Layer 11 of a small transformer language model trained on English Wikipedia (16 layers, counted from 0, width 128).
A neuron's activation on a vector x is GELU(weights . x), where the dot is the dot product.
The model reads these tokens: " In" " response" "," " Alice" " Mill" "ia" "t" " founded" " the" " Women" "'" "s" " World" " Games" " after" " " "creating" " France" "'" "s" " first" " women" "'"

The vector x that enters this layer's MLP at each token. A number n stands for (n - 500) times 0.0082.
0 " In": 394 506 465 548 526 315 472 427 368 760 489 542 434 558 487 595 461 530 639 599 508 400 502 543 448 521 422 503 622 631 503 453 48 443 419 357 561 419 441 376 434 423 516 326 675 521 489 633 532 574 521 544 449 486 572 582 516 454 422 635 479 563 574 469 509 661 431 664 604 453 545 277 658 534 541 471 468 515 573 432 554 519 537 539 488 604 421 407 542 536 585 502 529 307 630 573 618 499 443 444 616 372 660 484 507 602 626 632 395 481 292 548 446 526 487 455 536 551 577 413 451 714 406 611 400 363 601 504
1 " response": 388 292 585 444 430 89 249 441 445 735 414 468 284 506 402 394 619 535 658 453 602 479 414 587 415 492 467 447 532 753 392 521 292 460 334 617 641 403 393 449 248 670 659 576 481 530 705 359 398 750 345 610 578 498 361 540 571 539 535 567 470 536 583 712 411 734 377 616 764 353 284 207 556 554 462 499 435 550 575 480 625 384 479 442 498 584 575 384 454 631 526 444 418 329 624 396 577 596 463 377 650 385 630 520 489 816 604 543 489 489 234 675 487 670 377 450 636 532 536 702 475 834 483 514 281 445 720 322
2 ",": 409 522 537 557 496 330 446 461 445 684 545 642 497 577 547 496 455 424 712 627 575 493 453 569 522 452 465 465 660 663 525 463 33 419 352 328 543 424 349 383 384 526 449 435 597 567 601 604 468 530 455 561 505 528 555 547 532 496 447 572 451 449 525 477 438 749 445 618 530 457 505 305 649 568 578 501 484 465 569 425 531 561 525 467 439 529 355 485 480 563 560 494 473 322 574 555 594 548 452 436 581 512 656 422 526 581 692 610 398 493 282 575 471 573 535 516 466 540 545 431 509 686 436 604 396 503 530 434
3 " Alice": 476 606 488 680 528 354 517 410 324 552 582 574 365 563 483 504 540 520 634 500 595 519 515 759 486 606 601 689 597 449 554 490 147 414 380 608 595 368 686 406 609 427 413 350 465 420 758 660 406 329 454 592 550 420 626 527 557 385 478 457 386 611 587 657 396 683 491 637 438 473 287 197 571 417 377 378 573 469 410 382 590 706 352 749 637 329 459 659 357 396 485 614 468 337 656 355 566 567 585 535 495 624 714 530 441 501 580 671 520 616 320 518 310 554 358 527 493 597 562 426 375 750 280 367 419 479 425 580
4 " Mill": 553 229 690 468 348 391 404 499 245 532 469 540 312 364 460 582 410 604 500 460 219 517 581 715 369 484 444 584 666 448 599 163 268 450 369 535 567 406 624 391 583 412 512 289 434 379 495 438 285 450 541 597 733 376 798 338 409 381 450 332 450 471 540 628 712 573 510 772 652 477 215 395 618 263 604 380 568 599 653 460 615 521 465 638 728 573 616 653 269 488 618 637 445 306 456 403 559 629 571 650 594 370 620 460 336 631 669 629 477 455 422 592 424 812 500 276 591 632 500 382 521 622 470 826 565 616 631 426
5 "ia": 444 656 485 346 342 388 343 513 236 517 744 410 195 600 388 599 536 363 646 512 553 413 541 923 754 423 556 488 373 636 658 228 302 508 660 607 324 539 691 440 430 562 635 476 516 382 736 629 508 396 399 501 545 360 571 570 127 222 774 553 247 652 644 496 245 537 303 376 593 390 439 620 408 679 417 349 819 548 417 661 578 646 557 438 420 544 515 518 326 654 585 432 421 270 431 315 513 509 619 564 538 375 548 458 397 757 772 565 569 609 342 700 538 576 602 584 474 502 394 422 355 560 447 591 389 459 666 477
6 "t": 636 314 485 519 424 486 474 421 448 501 748 271 293 549 418 630 223 372 637 616 492 681 456 762 468 459 419 313 426 611 409 293 316 679 434 530 658 465 558 353 504 658 549 616 558 677 694 683 495 560 433 529 375 329 443 360 345 325 504 451 353 658 668 627 465 662 180 407 402 624 293 325 453 592 539 256 683 591 418 457 536 726 478 655 582 651 501 684 247 693 506 455 358 320 380 441 358 759 647 529 488 383 483 489 516 573 524 652 563 324 471 515 177 781 489 358 657 388 577 690 923 706 471 451 529 361 585 476
7 " founded": 494 399 491 621 284 444 299 361 483 590 688 697 287 616 472 379 451 412 680 487 470 507 385 698 436 706 535 549 579 690 428 575 199 461 477 472 773 431 554 287 402 657 522 474 641 583 553 380 489 561 283 671 551 546 501 442 555 331 356 625 342 590 516 456 380 599 400 612 524 448 533 360 518 474 348 431 575 387 567 550 730 453 500 392 537 543 366 543 384 562 692 522 516 304 642 505 312 708 519 578 376 319 382 485 462 458 768 853 461 607 207 480 370 578 576 426 571 494 494 352 499 787 557 512 473 582 642 567
8 " the": 422 555 426 509 567 421 423 437 421 611 503 665 525 567 555 477 455 461 702 505 535 487 454 534 548 519 491 550 624 620 425 441 25 520 423 290 546 540 423 399 432 482 458 496 662 539 570 604 472 414 493 589 477 602 590 506 570 397 454 496 469 481 621 512 461 680 454 655 550 496 501 219 603 581 439 422 468 396 552 442 571 490 490 464 458 587 455 434 439 608 554 525 490 219 550 486 588 489 397 480 540 417 605 463 461 526 719 756 438 488 319 519 515 612 534 583 531 493 540 440 583 591 481 554 553 517 552 509
9 " Women": 245 536 385 451 634 518 417 355 425 691 520 333 432 515 650 549 463 553 564 532 532 424 463 507 546 610 442 606 524 512 449 318 199 555 511 460 491 429 744 491 494 538 610 460 341 520 606 599 601 290 567 651 444 468 544 412 651 498 378 659 465 460 520 674 714 537 337 634 383 444 413 344 737 476 224 381 595 400 325 357 617 567 339 699 639 430 525 568 728 532 604 646 532 267 641 350 453 489 359 354 538 420 600 402 395 701 776 552 445 509 253 529 606 721 370 299 511 706 495 565 593 759 356 608 216 594 455 605
10 "'": 497 538 552 133 385 440 380 385 662 480 358 384 118 264 535 320 488 502 502 469 429 402 480 469 449 401 372 175 678 579 384 369 297 411 298 282 470 563 590 337 545 306 519 750 679 454 600 409 575 495 612 609 519 258 601 438 472 349 356 395 585 713 580 646 518 674 473 694 603 627 566 632 550 563 437 538 583 498 689 419 707 608 507 544 575 567 409 558 377 708 623 612 474 273 602 435 546 534 378 484 434 254 582 530 328 494 549 417 788 506 504 513 779 620 569 438 726 618 466 672 404 581 325 588 454 921 738 506
11 "s": 380 480 537 300 594 489 296 461 521 695 380 483 287 366 546 477 426 454 520 684 438 469 439 483 722 599 357 427 568 424 295 492 193 587 382 225 330 645 556 313 572 505 518 582 494 597 662 714 496 281 479 577 479 516 525 515 575 331 573 548 416 627 545 734 453 566 409 533 640 500 678 365 552 768 364 424 506 417 466 459 597 581 508 428 427 431 637 759 592 561 430 589 540 226 638 361 559 402 466 605 559 405 622 654 307 649 761 641 646 390 394 270 727 595 464 340 503 470 533 776 498 472 385 596 289 667 610 498
12 " World": 452 573 456 299 639 479 338 399 695 757 532 302 235 348 709 506 512 667 515 473 388 472 499 585 656 693 201 500 548 645 383 353 315 613 319 364 464 460 741 437 484 505 577 618 367 461 600 714 460 369 424 625 275 454 568 579 622 452 264 522 419 636 638 621 470 394 374 472 534 589 512 400 853 680 475 454 767 297 411 613 560 561 465 584 403 340 540 656 697 716 542 676 600 194 502 420 496 569 428 490 469 240 605 670 326 574 769 602 647 387 344 472 623 525 420 321 355 439 451 692 410 650 204 513 301 714 509 346
13 " Games": 401 267 275 309 611 528 215 462 754 547 533 415 333 427 416 506 534 674 684 537 537 445 324 531 410 573 273 423 469 472 553 445 343 406 271 256 441 482 627 492 395 553 514 493 501 382 652 680 509 381 542 692 247 475 542 530 457 411 397 422 450 581 454 696 403 723 481 559 600 616 569 469 819 535 577 381 578 442 302 695 650 625 456 601 473 314 541 708 684 580 555 673 680 110 430 418 339 689 354 420 503 418 665 583 511 621 820 564 565 530 387 639 539 650 452 560 528 380 479 651 331 732 320 750 190 537 558 268
14 " after": 281 443 441 343 462 318 361 420 615 744 581 679 447 520 367 408 406 546 699 607 562 518 505 420 300 623 417 630 577 614 495 673 155 436 243 348 413 221 391 418 449 651 488 521 598 481 713 367 300 582 495 619 348 629 569 558 470 557 479 651 357 537 531 532 376 594 328 590 601 545 577 341 493 506 719 473 631 405 484 552 622 717 633 426 557 516 356 406 518 329 687 432 534 206 531 480 525 490 466 530 508 524 607 418 550 465 756 575 546 473 462 656 473 745 457 618 492 502 643 449 510 691 388 594 459 524 531 496
15 " ": 292 437 562 432 495 454 510 425 428 727 357 538 438 621 545 615 333 618 704 500 524 330 440 522 424 564 420 497 811 550 451 460 190 788 304 380 696 453 441 381 403 438 482 445 584 507 512 331 482 434 421 637 564 489 533 606 563 516 595 600 340 437 476 593 328 722 428 536 631 591 421 300 330 406 708 299 580 453 396 402 445 388 728 381 540 437 572 287 445 509 660 642 461 297 656 385 638 508 373 550 538 681 793 482 546 704 496 568 497 752 424 498 531 558 443 475 495 530 542 411 499 643 582 519 511 486 548 390
16 "creating": 283 541 599 597 530 442 314 355 484 589 443 602 299 553 506 421 435 372 602 392 542 551 379 641 597 688 461 651 511 524 504 686 131 468 397 374 508 518 408 392 425 569 661 492 556 614 558 403 324 443 336 556 377 610 595 532 623 373 553 487 388 534 587 502 447 817 463 711 526 401 463 364 518 530 261 416 399 368 477 539 467 497 629 444 512 519 380 358 498 578 617 494 437 306 746 478 499 677 454 537 568 410 518 525 525 458 812 691 478 523 383 633 378 534 647 645 449 418 509 446 485 661 546 628 376 585 808 497
17 " France": 453 616 381 549 410 608 493 392 313 779 657 544 350 507 450 589 580 583 422 455 370 514 412 643 479 598 286 574 593 511 429 280 250 567 531 435 578 343 629 558 511 564 510 543 361 410 646 625 534 537 411 560 383 345 418 424 557 327 551 537 369 443 622 685 388 821 403 483 530 439 519 219 674 520 201 402 614 340 550 428 567 605 394 452 569 513 674 449 716 584 609 463 589 188 618 489 678 540 498 491 401 499 779 498 362 453 699 652 421 488 324 503 366 619 704 552 506 470 384 489 467 896 343 628 264 656 577 364
18 "'": 477 521 512 368 501 599 385 282 566 594 610 467 327 418 476 504 386 395 534 437 512 550 472 415 227 495 373 331 477 521 479 431 146 499 462 231 492 515 567 425 388 421 531 599 554 576 667 494 537 625 511 761 492 288 566 521 447 374 335 357 452 596 626 635 435 743 348 749 504 600 573 435 480 510 310 362 543 554 825 514 620 498 479 506 473 639 411 466 545 553 568 396 493 402 709 383 512 594 511 512 384 386 654 433 465 453 594 593 600 476 437 471 495 638 718 530 635 526 403 748 695 710 241 500 597 689 748 449
19 "s": 408 545 453 475 638 421 338 380 495 703 478 593 501 541 557 526 417 438 598 548 563 500 396 463 531 561 460 532 581 521 333 537 30 504 412 240 447 651 516 393 382 482 531 514 562 587 655 603 462 366 453 580 440 562 518 466 514 375 472 473 465 490 552 553 476 611 424 655 578 528 633 304 548 655 415 441 473 487 546 451 647 563 588 412 426 545 482 547 545 546 373 447 482 233 764 438 585 434 429 691 595 528 631 455 392 530 706 686 535 504 437 406 512 579 548 552 456 458 523 552 629 515 404 639 442 565 631 490
20 " first": 267 538 490 488 589 351 246 468 577 738 458 592 441 457 748 586 384 550 456 509 558 487 673 391 554 621 381 540 447 625 545 394 173 488 510 346 601 681 711 351 243 456 465 561 621 560 785 528 266 409 558 629 459 646 387 469 576 403 501 430 423 446 621 520 424 550 405 544 621 469 616 265 614 472 423 395 456 306 542 373 491 503 501 380 489 465 490 537 650 476 443 462 409 220 784 307 566 554 425 640 526 496 521 675 399 392 813 673 598 486 444 350 463 770 467 555 550 329 585 590 585 733 476 450 475 592 628 610
21 " women": 274 668 415 479 641 488 300 418 497 722 420 247 415 599 656 413 540 594 590 355 427 406 347 459 609 529 476 455 580 515 459 540 256 621 400 449 551 507 677 525 454 600 422 411 413 480 773 571 476 246 433 661 419 340 492 485 664 560 414 586 430 424 632 613 658 604 318 544 413 523 600 451 740 428 145 419 658 339 300 372 700 531 432 457 676 294 449 518 723 487 488 674 495 349 705 460 451 533 341 469 590 566 499 533 304 666 837 451 433 606 255 579 638 861 382 596 583 620 536 530 523 706 341 526 153 604 510 513
22 "'": 407 619 499 248 490 426 391 423 679 532 424 384 201 330 556 427 428 557 489 412 446 393 555 386 404 472 261 177 750 559 396 432 259 405 256 218 421 554 558 373 584 359 524 768 618 412 680 478 516 500 570 679 552 275 644 477 604 358 496 377 620 637 658 681 536 638 482 667 623 597 703 558 514 462 331 498 529 400 641 374 589 589 482 492 670 447 340 510 398 749 560 539 467 381 633 450 570 582 313 523 395 430 621 562 338 417 535 399 694 533 457 369 712 666 518 421 763 564 479 646 546 654 390 589 437 925 737 426

Each question shows the input weights of one neuron of the MLP. A number n stands for (n - 500) times 0.0016.

n396: 531 433 568 628 515 493 407 524 725 571 410 515 499 526 599 494 341 656 296 349 279 723 630 317 544 533 422 507 541 605 612 444 545 495 446 578 468 585 529 535 461 475 563 383 610 256 268 582 452 601 380 504 473 634 489 740 402 694 434 553 341 523 507 511 321 524 499 442 299 639 704 535 623 514 488 443 503 698 529 324 339 589 716 721 446 420 552 452 400 449 498 524 527 448 488 577 335 417 440 381 594 617 465 431 316 476 466 488 454 311 545 450 435 507 462 500 631 542 484 483 396 684 519 593 420 469 396 761
Its three highest activations, in order, are on tokens 12 " World", 20 " first", 0 " In"

n77: 414 597 725 671 382 455 488 604 501 678 563 478 252 385 430 380 526 520 504 456 599 554 517 587 619 572 410 476 532 562 565 448 375 470 671 589 502 560 166 488 478 434 684 294 400 541 347 334 368 592 536 514 438 577 386 459 443 677 394 555 488 474 434 308 527 654 534 444 525 575 608 778 551 476 465 656 556 440 503 536 558 422 451 299 443 382 541 595 650 526 335 432 780 478 603 631 416 471 673 486 487 694 496 686 539 488 390 442 561 472 448 478 408 290 357 527 424 500 599 629 566 543 367 524 601 575 410 595
On which two tokens does it fire most, strongest first? 16 "creating", 2 ","

n160: 452 631 478 487 751 644 440 381 462 328 554 660 598 502 553 591 601 497 388 683 493 477 351 557 365 611 552 582 520 445 260 701 333 554 496 459 360 611 554 480 345 657 688 451 649 454 699 550 391 397 527 625 431 407 521 505 318 543 720 344 554 329 503 498 422 531 596 468 655 593 471 642 631 376 536 589 480 671 288 479 412 545 591 496 440 640 535 552 555 587 380 469 485 505 283 662 292 488 526 536 690 319 292 552 574 446 556 505 310 632 509 514 355 415 560 349 467 484 598 550 479 461 330 474 346 521 606 511
On which two tokens does it fire most, strongest first? 13 " Games", 19 "s"

n391: 554 441 374 536 532 489 615 614 430 462 473 377 583 521 348 343 553 504 233 573 444 606 641 469 467 355 668 422 246 626 297 434 245 345 486 566 546 510 450 475 612 592 688 486 389 379 525 428 529 508 389 657 570 511 613 397 350 567 405 344 646 701 566 646 420 502 529 429 475 504 423 447 758 749 455 405 336 444 490 383 563 600 528 512 512 550 502 330 502 762 645 679 495 626 552 783 405 255 431 561 552 587 516 575 499 448 571 499 507 504 693 670 590 321 589 631 603 576 466 374 418 249 575 537 554 428 312 493
On which two tokens does it fire most, strongest first? 10 "'", 8 " the"

n256: 712 389 547 456 589 617 536 455 391 400 530 613 556 668 528 399 445 652 574 536 534 422 681 444 477 687 375 423 418 424 528 491 295 588 420 559 764 425 436 391 622 657 412 731 617 404 630 441 581 562 455 352 274 492 392 485 444 366 431 296 610 432 542 545 371 443 446 488 657 529 425 542 601 532 561 596 726 518 632 569 300 593 466 589 643 572 242 599 514 672 494 436 444 595 192 448 572 411 493 333 467 419 436 437 605 310 499 462 645 534 318 459 555 477 641 401 595 553 356 295 452 453 563 376 532 429 515 426
Which token does this neuron like most? 6 "t"

n46: 390 358 732 601 491 415 527 483 508 519 499 449 628 394 406 532 386 592 582 486 697 529 406 501 597 652 460 545 455 450 566 472 231 479 498 455 529 570 368 563 413 325 625 522 513 521 493 363 504 477 468 442 349 682 404 385 525 428 604 697 435 566 513 328 435 486 587 436 385 578 518 678 484 523 510 645 517 516 500 399 426 427 436 623 493 442 514 426 634 363 676 629 548 492 324 577 773 645 547 585 433 530 317 495 538 322 547 622 251 545 612 442 490 406 573 742 488 476 584 594 468 487 328 731 770 325 427 582
On which two tokens does it fire most, strongest first? 16 "creating", 14 " after"

n248: 627 450 520 708 788 686 453 547 670 468 410 507 399 564 380 456 429 705 365 388 542 388 285 563 329 507 475 446 471 410 535 676 397 534 504 566 295 572 526 406 544 350 401 509 514 657 592 401 473 341 638 522 321 564 760 336 375 637 403 596 578 311 506 479 410 386 449 482 548 415 655 349 446 659 686 649 535 598 329 300 497 582 405 574 585 590 496 570 619 451 640 442 586 567 491 464 659 557 403 442 446 361 329 544 556 492 527 478 632 381 389 397 338 494 531 460 563 546 467 657 486 607 639 438 628 552 615 504
Which token does this neuron like most? 13 " Games"

n44: 548 701 371 568 448 464 550 493 512 564 546 532 502 654 431 635 639 498 295 542 258 541 589 721 522 495 536 453 244 462 414 505 398 435 507 471 531 678 463 452 558 354 399 475 551 436 379 392 360 545 465 607 590 450 736 548 388 542 508 408 505 630 474 302 367 552 535 500 271 445 363 574 522 672 386 426 311 541 582 579 271 749 535 493 582 525 570 529 228 582 462 701 478 579 279 572 427 450 606 468 397 656 440 548 534 484 426 388 463 505 527 191 623 580 428 412 417 671 343 432 636 567 444 340 628 415 482 390
On which token does it fire most, and how strongly? 6 "t", at about 1.6

n162: 571 552 614 585 630 606 399 567 509 452 509 415 552 613 583 634 440 542 536 604 303 440 377 481 461 615 430 467 408 432 699 294 543 465 408 296 521 523 500 319 679 508 585 306 201 514 266 368 620 548 463 541 620 452 478 502 302 462 642 666 438 442 524 385 480 420 574 673 633 550 502 761 612 529 469 553 592 616 431 686 435 552 533 396 446 720 440 504 589 441 547 238 363 469 440 347 504 567 524 611 526 307 369 509 651 485 482 493 496 422 500 432 482 477 593 518 610 461 479 496 577 529 247 389 634 522 498 534
Its three highest activations, in order, are on tokens 5 "ia", 18 "'", 4 " Mill"

n212: 524 519 486 453 668 556 531 493 397 234 499 634 472 615 245 496 465 318 499 545 606 508 533 513 512 510 634 600 408 556 408 642 390 678 541 377 335 626 523 450 603 445 434 335 614 550 544 431 681 650 377 467 571 596 519 491 496 699 533 585 480 476 471 366 446 527 584 542 552 407 563 559 532 432 431 449 435 645 440 671 380 648 570 399 568 390 302 469 633 483 442 467 709 523 648 470 439 570 589 679 466 505 329 508 432 418 459 542 390 227 651 492 569 527 235 431 592 561 592 362 461 442 446 733 333 559 419 529
Which token does this neuron like most? 16 "creating"

n364: 573 385 499 549 592 347 356 478 508 463 631 584 457 541 574 587 576 437 523 543 362 394 641 441 400 521 393 688 284 471 644 710 399 492 222 496 736 572 645 381 371 491 391 599 571 637 505 742 665 510 523 603 489 523 500 587 449 577 438 418 606 529 314 494 542 289 585 389 510 219 488 655 281 548 661 553 398 479 547 589 555 400 350 482 519 418 448 460 474 461 444 528 636 509 497 604 344 683 521 638 464 266 472 273 531 842 340 539 489 421 458 477 559 335 487 375 397 415 473 498 554 465 507 410 468 701 338 576
On which two tokens does it fire most, strongest first? 7 " founded", 12 " World"

n422: 575 542 292 528 540 572 632 423 567 441 545 431 441 637 556 343 523 759 604 534 590 629 538 409 498 531 599 239 421 561 637 500 511 520 524 491 383 560 422 420 512 411 434 541 589 568 460 464 477 514 383 526 528 639 563 720 712 555 567 271 849 420 340 323 563 547 594 590 474 372 512 491 449 555 606 684 366 268 528 596 519 591 427 525 575 466 574 456 376 606 391 600 367 578 570 420 401 418 220 319 250 617 508 576 390 583 305 420 461 526 621 692 523 683 478 575 576 486 466 544 606 498 590 365 490 452 698 382
Which token does this neuron like most? 22 "'"

n176: 539 300 522 590 508 529 470 514 349 563 329 655 670 546 465 386 599 502 246 492 595 420 194 589 440 343 822 487 637 531 608 587 436 471 377 397 518 525 697 498 572 509 464 535 682 588 520 609 545 480 324 500 582 443 617 306 533 631 649 397 595 590 537 523 266 524 504 614 594 678 587 618 354 424 463 606 545 451 585 525 572 467 457 372 252 443 530 727 526 575 510 252 576 423 666 299 455 454 745 646 533 378 314 510 478 535 520 427 629 451 542 428 514 375 585 619 388 373 566 437 599 472 444 578 161 305 537 671
Which token does this neuron like most? 19 "s"

n43: 588 662 620 515 716 447 624 545 338 571 439 454 506 598 603 444 449 383 559 520 519 416 504 649 662 584 609 443 522 565 454 637 444 444 457 460 301 476 402 464 356 577 607 512 514 374 530 538 703 335 469 528 564 563 357 527 648 698 494 593 334 422 526 460 446 632 544 440 475 433 425 417 626 442 777 577 595 369 560 494 432 393 683 484 277 484 503 634 382 482 508 532 555 572 408 609 442 482 415 434 624 410 324 490 656 222 407 576 430 654 376 539 470 460 516 505 398 307 577 477 544 695 433 415 525 571 712 368
Which token does this neuron like most? 2 ","

n134: 593 471 564 463 392 676 432 570 539 586 436 263 492 478 452 373 509 563 457 573 345 372 546 228 434 593 653 427 539 590 470 570 734 534 544 438 633 362 481 546 349 446 421 424 339 471 449 336 552 523 550 410 509 575 597 363 520 683 466 297 521 463 639 527 641 474 576 670 379 568 410 497 567 581 503 590 656 291 687 573 461 556 593 441 481 630 371 368 366 614 487 487 496 375 643 355 564 542 392 454 644 544 684 522 481 450 611 632 511 441 201 508 460 636 686 466 413 529 744 300 395 552 462 524 439 443 508 509
Which token does this neuron like most? 4 " Mill"

n344: 577 400 429 515 608 536 571 547 576 540 408 536 539 448 561 480 358 366 453 448 371 590 539 393 460 555 440 500 486 506 643 617 563 582 515 474 564 432 302 418 478 297 501 539 316 541 499 491 657 373 563 230 409 586 425 517 448 698 503 311 434 336 388 651 382 495 312 693 517 613 511 656 556 509 509 470 693 407 510 589 493 671 418 446 83 481 255 606 572 392 590 474 522 526 606 484 620 693 500 260 597 551 339 504 475 562 589 582 455 512 440 474 536 525 485 349 409 648 519 572 564 583 618 422 617 439 365 619
On which two tokens does it fire most, strongest first? 12 " World", 9 " Women"

n421: 650 471 358 449 427 536 539 475 594 415 451 651 664 556 255 576 482 396 478 462 475 697 321 487 477 362 686 376 455 534 528 580 493 503 408 426 530 580 617 456 547 534 514 462 444 677 617 519 530 425 421 317 413 567 499 463 755 473 525 551 675 383 644 511 520 419 359 489 491 561 646 459 817 546 499 431 383 444 392 552 443 466 283 377 617 673 385 450 645 307 463 467 455 563 486 554 168 463 272 424 473 488 604 589 556 541 453 485 549 369 497 615 216 620 343 592 371 563 393 313 514 634 489 651 555 361 714 420
Its three highest activations, in order, are on tokens 13 " Games", 21 " women", 6 "t"

n295: 659 522 529 383 489 651 528 448 554 528 592 418 407 411 585 398 394 564 441 408 458 574 644 462 581 454 632 639 405 359 253 509 425 447 468 474 720 475 503 413 554 708 333 629 477 564 448 472 345 687 506 444 493 651 529 358 458 514 461 642 590 528 523 482 286 398 536 523 540 455 744 505 552 468 430 482 483 532 449 520 711 671 384 419 387 450 694 416 549 495 667 475 614 619 484 467 566 519 286 711 514 379 517 581 522 373 553 553 451 589 441 488 367 345 640 455 375 596 528 458 408 459 435 391 355 379 464 527
On which token does it fire most, and how strongly? 7 " founded", at about 3

n20: 591 496 374 411 657 592 461 358 407 468 584 559 591 394 397 672 520 656 453 339 356 567 492 565 421 546 700 497 676 621 464 492 419 428 475 655 592 399 585 589 628 363 457 600 405 414 563 671 675 472 587 411 512 464 427 305 458 553 283 272 427 560 317 558 279 556 510 761 464 419 727 329 507 383 611 650 534 585 452 370 529 580 493 605 249 405 374 555 321 690 613 332 500 457 489 482 507 476 329 682 675 444 627 487 614 595 692 418 447 493 504 495 453 473 490 449 434 561 538 461 587 414 360 604 615 420 578 424
On which token does it fire most, and how strongly? 4 " Mill", at about 3.8

n138: 469 354 385 558 635 372 520 380 530 651 631 643 621 604 406 551 480 404 464 572 579 751 457 514 501 422 514 575 476 504 412 637 455 549 532 355 290 584 490 478 528 485 524 632 589 442 633 279 459 454 444 463 366 652 504 489 390 598 471 400 458 552 442 285 762 385 552 548 355 635 565 494 500 516 449 449 612 687 595 628 543 792 624 537 488 621 472 441 380 423 693 478 446 448 657 493 516 689 478 594 397 536 449 569 372 504 466 390 423 227 595 402 483 216 473 510 380 475 515 380 417 567 443 581 425 681 292 482
On which token does it fire most, and how strongly? 14 " after", at about 3.8

n199: 578 444 568 463 362 650 530 437 422 433 596 390 430 450 395 440 519 538 370 475 575 325 503 594 621 371 561 531 555 509 631 426 495 506 558 593 319 505 618 579 553 458 500 649 201 452 421 640 416 534 560 305 406 239 497 302 530 545 514 573 589 416 551 404 341 438 466 612 598 475 673 483 396 420 455 514 512 523 464 578 383 725 510 371 546 603 481 593 676 500 490 689 463 640 501 530 614 576 609 360 673 410 560 440 559 432 725 598 384 628 531 579 593 627 345 435 446 344 737 458 621 522 448 503 437 664 518 268
Which token does this neuron like most? 5 "ia"

n204: 422 433 420 446 536 689 516 753 692 727 431 444 500 549 561 413 500 301 419 467 531 339 520 415 572 457 311 588 357 544 534 399 610 496 606 407 582 415 527 455 526 393 357 432 576 436 656 380 784 608 349 383 527 340 484 416 582 437 357 447 608 533 519 451 383 440 584 433 493 433 504 665 566 721 552 610 479 518 584 173 459 667 636 711 598 613 279 457 673 281 300 546 583 661 630 383 146 363 359 510 428 345 666 427 534 317 456 654 409 453 500 493 454 573 567 725 604 443 556 517 445 559 467 620 573 450 417 582
Which token does this neuron like most? 18 "'"

n76: 494 701 377 486 452 368 399 525 684 370 504 469 596 650 548 217 487 571 371 422 470 452 502 407 336 494 334 490 419 509 514 614 468 424 284 423 340 445 611 657 408 515 668 358 640 493 456 511 556 535 563 387 557 319 285 705 513 512 338 480 579 670 343 425 557 371 516 609 463 585 472 470 558 666 494 495 452 599 423 570 534 559 489 402 457 647 554 553 495 571 404 641 588 502 305 597 242 571 431 599 504 472 714 617 638 469 480 424 643 609 277 435 725 291 466 528 473 540 491 561 431 606 744 575 511 405 509 491
Which token does this neuron like most? 13 " Games"

n466: 544 398 436 432 579 433 396 673 485 444 543 439 634 418 349 314 376 471 499 682 525 314 631 533 577 514 292 535 611 476 629 623 517 407 397 505 547 536 290 426 573 601 464 496 695 733 297 447 485 501 516 612 556 451 533 529 595 462 637 359 424 617 388 592 686 300 468 485 455 720 462 509 413 513 522 565 462 619 459 501 286 621 488 486 433 568 433 505 544 585 520 475 540 461 712 869 454 286 478 482 426 261 322 645 550 603 359 511 758 512 617 570 352 621 684 466 534 676 533 379 296 435 598 361 300 374 547 618
Its three highest activations, in order, are on tokens 10 "'", 0 " In", 14 " after"

n52: 316 485 483 437 662 456 377 589 570 738 397 484 539 546 528 591 507 567 301 684 440 482 472 502 642 441 509 791 607 250 634 556 341 139 450 538 502 496 488 548 475 579 504 488 469 306 340 583 732 599 531 518 554 543 412 402 436 452 573 161 375 630 529 300 445 250 567 667 441 490 601 507 524 627 405 381 593 602 597 532 703 531 510 470 576 579 495 577 530 402 636 510 562 791 521 480 401 475 556 408 660 393 365 489 558 547 592 272 363 531 455 578 358 728 407 388 517 595 310 575 619 570 486 450 425 458 340 464
Which token does this neuron like most? 9 " Women"

n299: 620 391 376 550 347 714 611 367 556 483 575 590 505 712 367 645 597 562 637 520 481 515 512 488 668 440 428 502 620 677 474 392 456 693 447 427 563 625 675 446 665 555 523 524 408 533 233 406 581 519 495 419 538 498 434 780 308 600 670 497 485 436 218 312 458 517 572 462 538 675 683 339 351 517 622 344 408 479 448 593 451 444 549 429 468 564 593 553 501 382 602 438 349 475 664 589 715 496 385 573 365 530 434 601 428 455 375 682 404 371 710 449 570 522 329 418 515 544 495 333 581 576 433 358 513 610 645 496
On which two tokens does it fire most, strongest first? 15 " ", 7 " founded"

n473: 425 280 361 623 606 303 547 327 220 426 497 266 739 567 523 625 657 480 507 512 665 609 775 545 655 499 332 533 428 640 461 338 321 506 476 608 406 371 463 595 395 526 496 503 360 387 317 452 629 700 744 410 500 629 552 570 356 711 422 606 255 398 557 634 487 391 450 450 434 380 670 538 571 472 672 402 552 332 459 480 438 677 602 548 404 553 518 452 336 595 646 579 742 553 615 723 662 443 533 520 481 478 584 513 555 402 343 526 523 568 481 541 415 500 528 532 470 408 625 609 359 572 494 460 477 650 549 565
On which token does it fire most, and how strongly? 0 " In", at about 2.7

n293: 543 334 661 463 574 641 722 459 625 568 458 592 499 281 596 503 513 564 463 592 366 496 495 590 559 349 391 540 725 311 528 463 511 396 330 473 521 657 563 335 590 489 440 433 604 373 445 635 428 471 621 373 606 350 350 525 587 311 852 464 645 272 603 421 372 405 452 568 302 507 594 584 439 629 521 570 447 431 459 485 683 470 470 419 424 467 483 600 655 451 595 527 519 459 553 545 444 592 708 733 355 588 396 465 610 288 302 615 311 458 516 455 480 555 311 361 610 219 634 504 470 614 577 397 474 609 371 692
Its three highest activations, in order, are on tokens 11 "s", 20 " first", 22 "'"

n511: 511 518 515 448 539 425 476 500 397 531 575 587 496 404 852 424 661 556 533 459 512 501 512 349 476 703 723 604 563 371 492 445 399 547 559 459 494 541 241 453 334 481 402 562 447 478 440 639 483 565 453 469 530 380 616 401 466 606 436 271 422 418 346 484 539 285 468 586 348 538 522 460 318 598 644 762 479 529 427 433 471 465 695 574 394 546 338 580 598 568 706 430 744 370 522 690 510 618 451 425 722 612 495 522 761 601 601 650 515 591 627 536 442 531 373 496 467 488 729 579 573 323 715 371 605 400 398 376
Which token does this neuron like most? 2 ","

n225: 568 565 595 507 581 647 635 603 493 497 349 686 419 451 585 418 534 290 283 512 531 405 604 344 618 514 655 596 592 553 623 459 442 443 503 510 627 436 655 520 408 492 481 529 382 401 440 541 470 205 485 580 256 516 455 614 728 609 347 379 424 538 494 434 333 534 310 491 542 490 507 556 636 492 383 509 580 601 464 543 683 556 562 484 521 464 538 463 640 505 689 585 548 352 509 509 541 547 458 602 455 384 482 531 591 310 608 589 344 435 530 354 488 434 593 460 369 532 350 513 444 466 520 316 452 516 638 436
Which token does this neuron like most? 12 " World"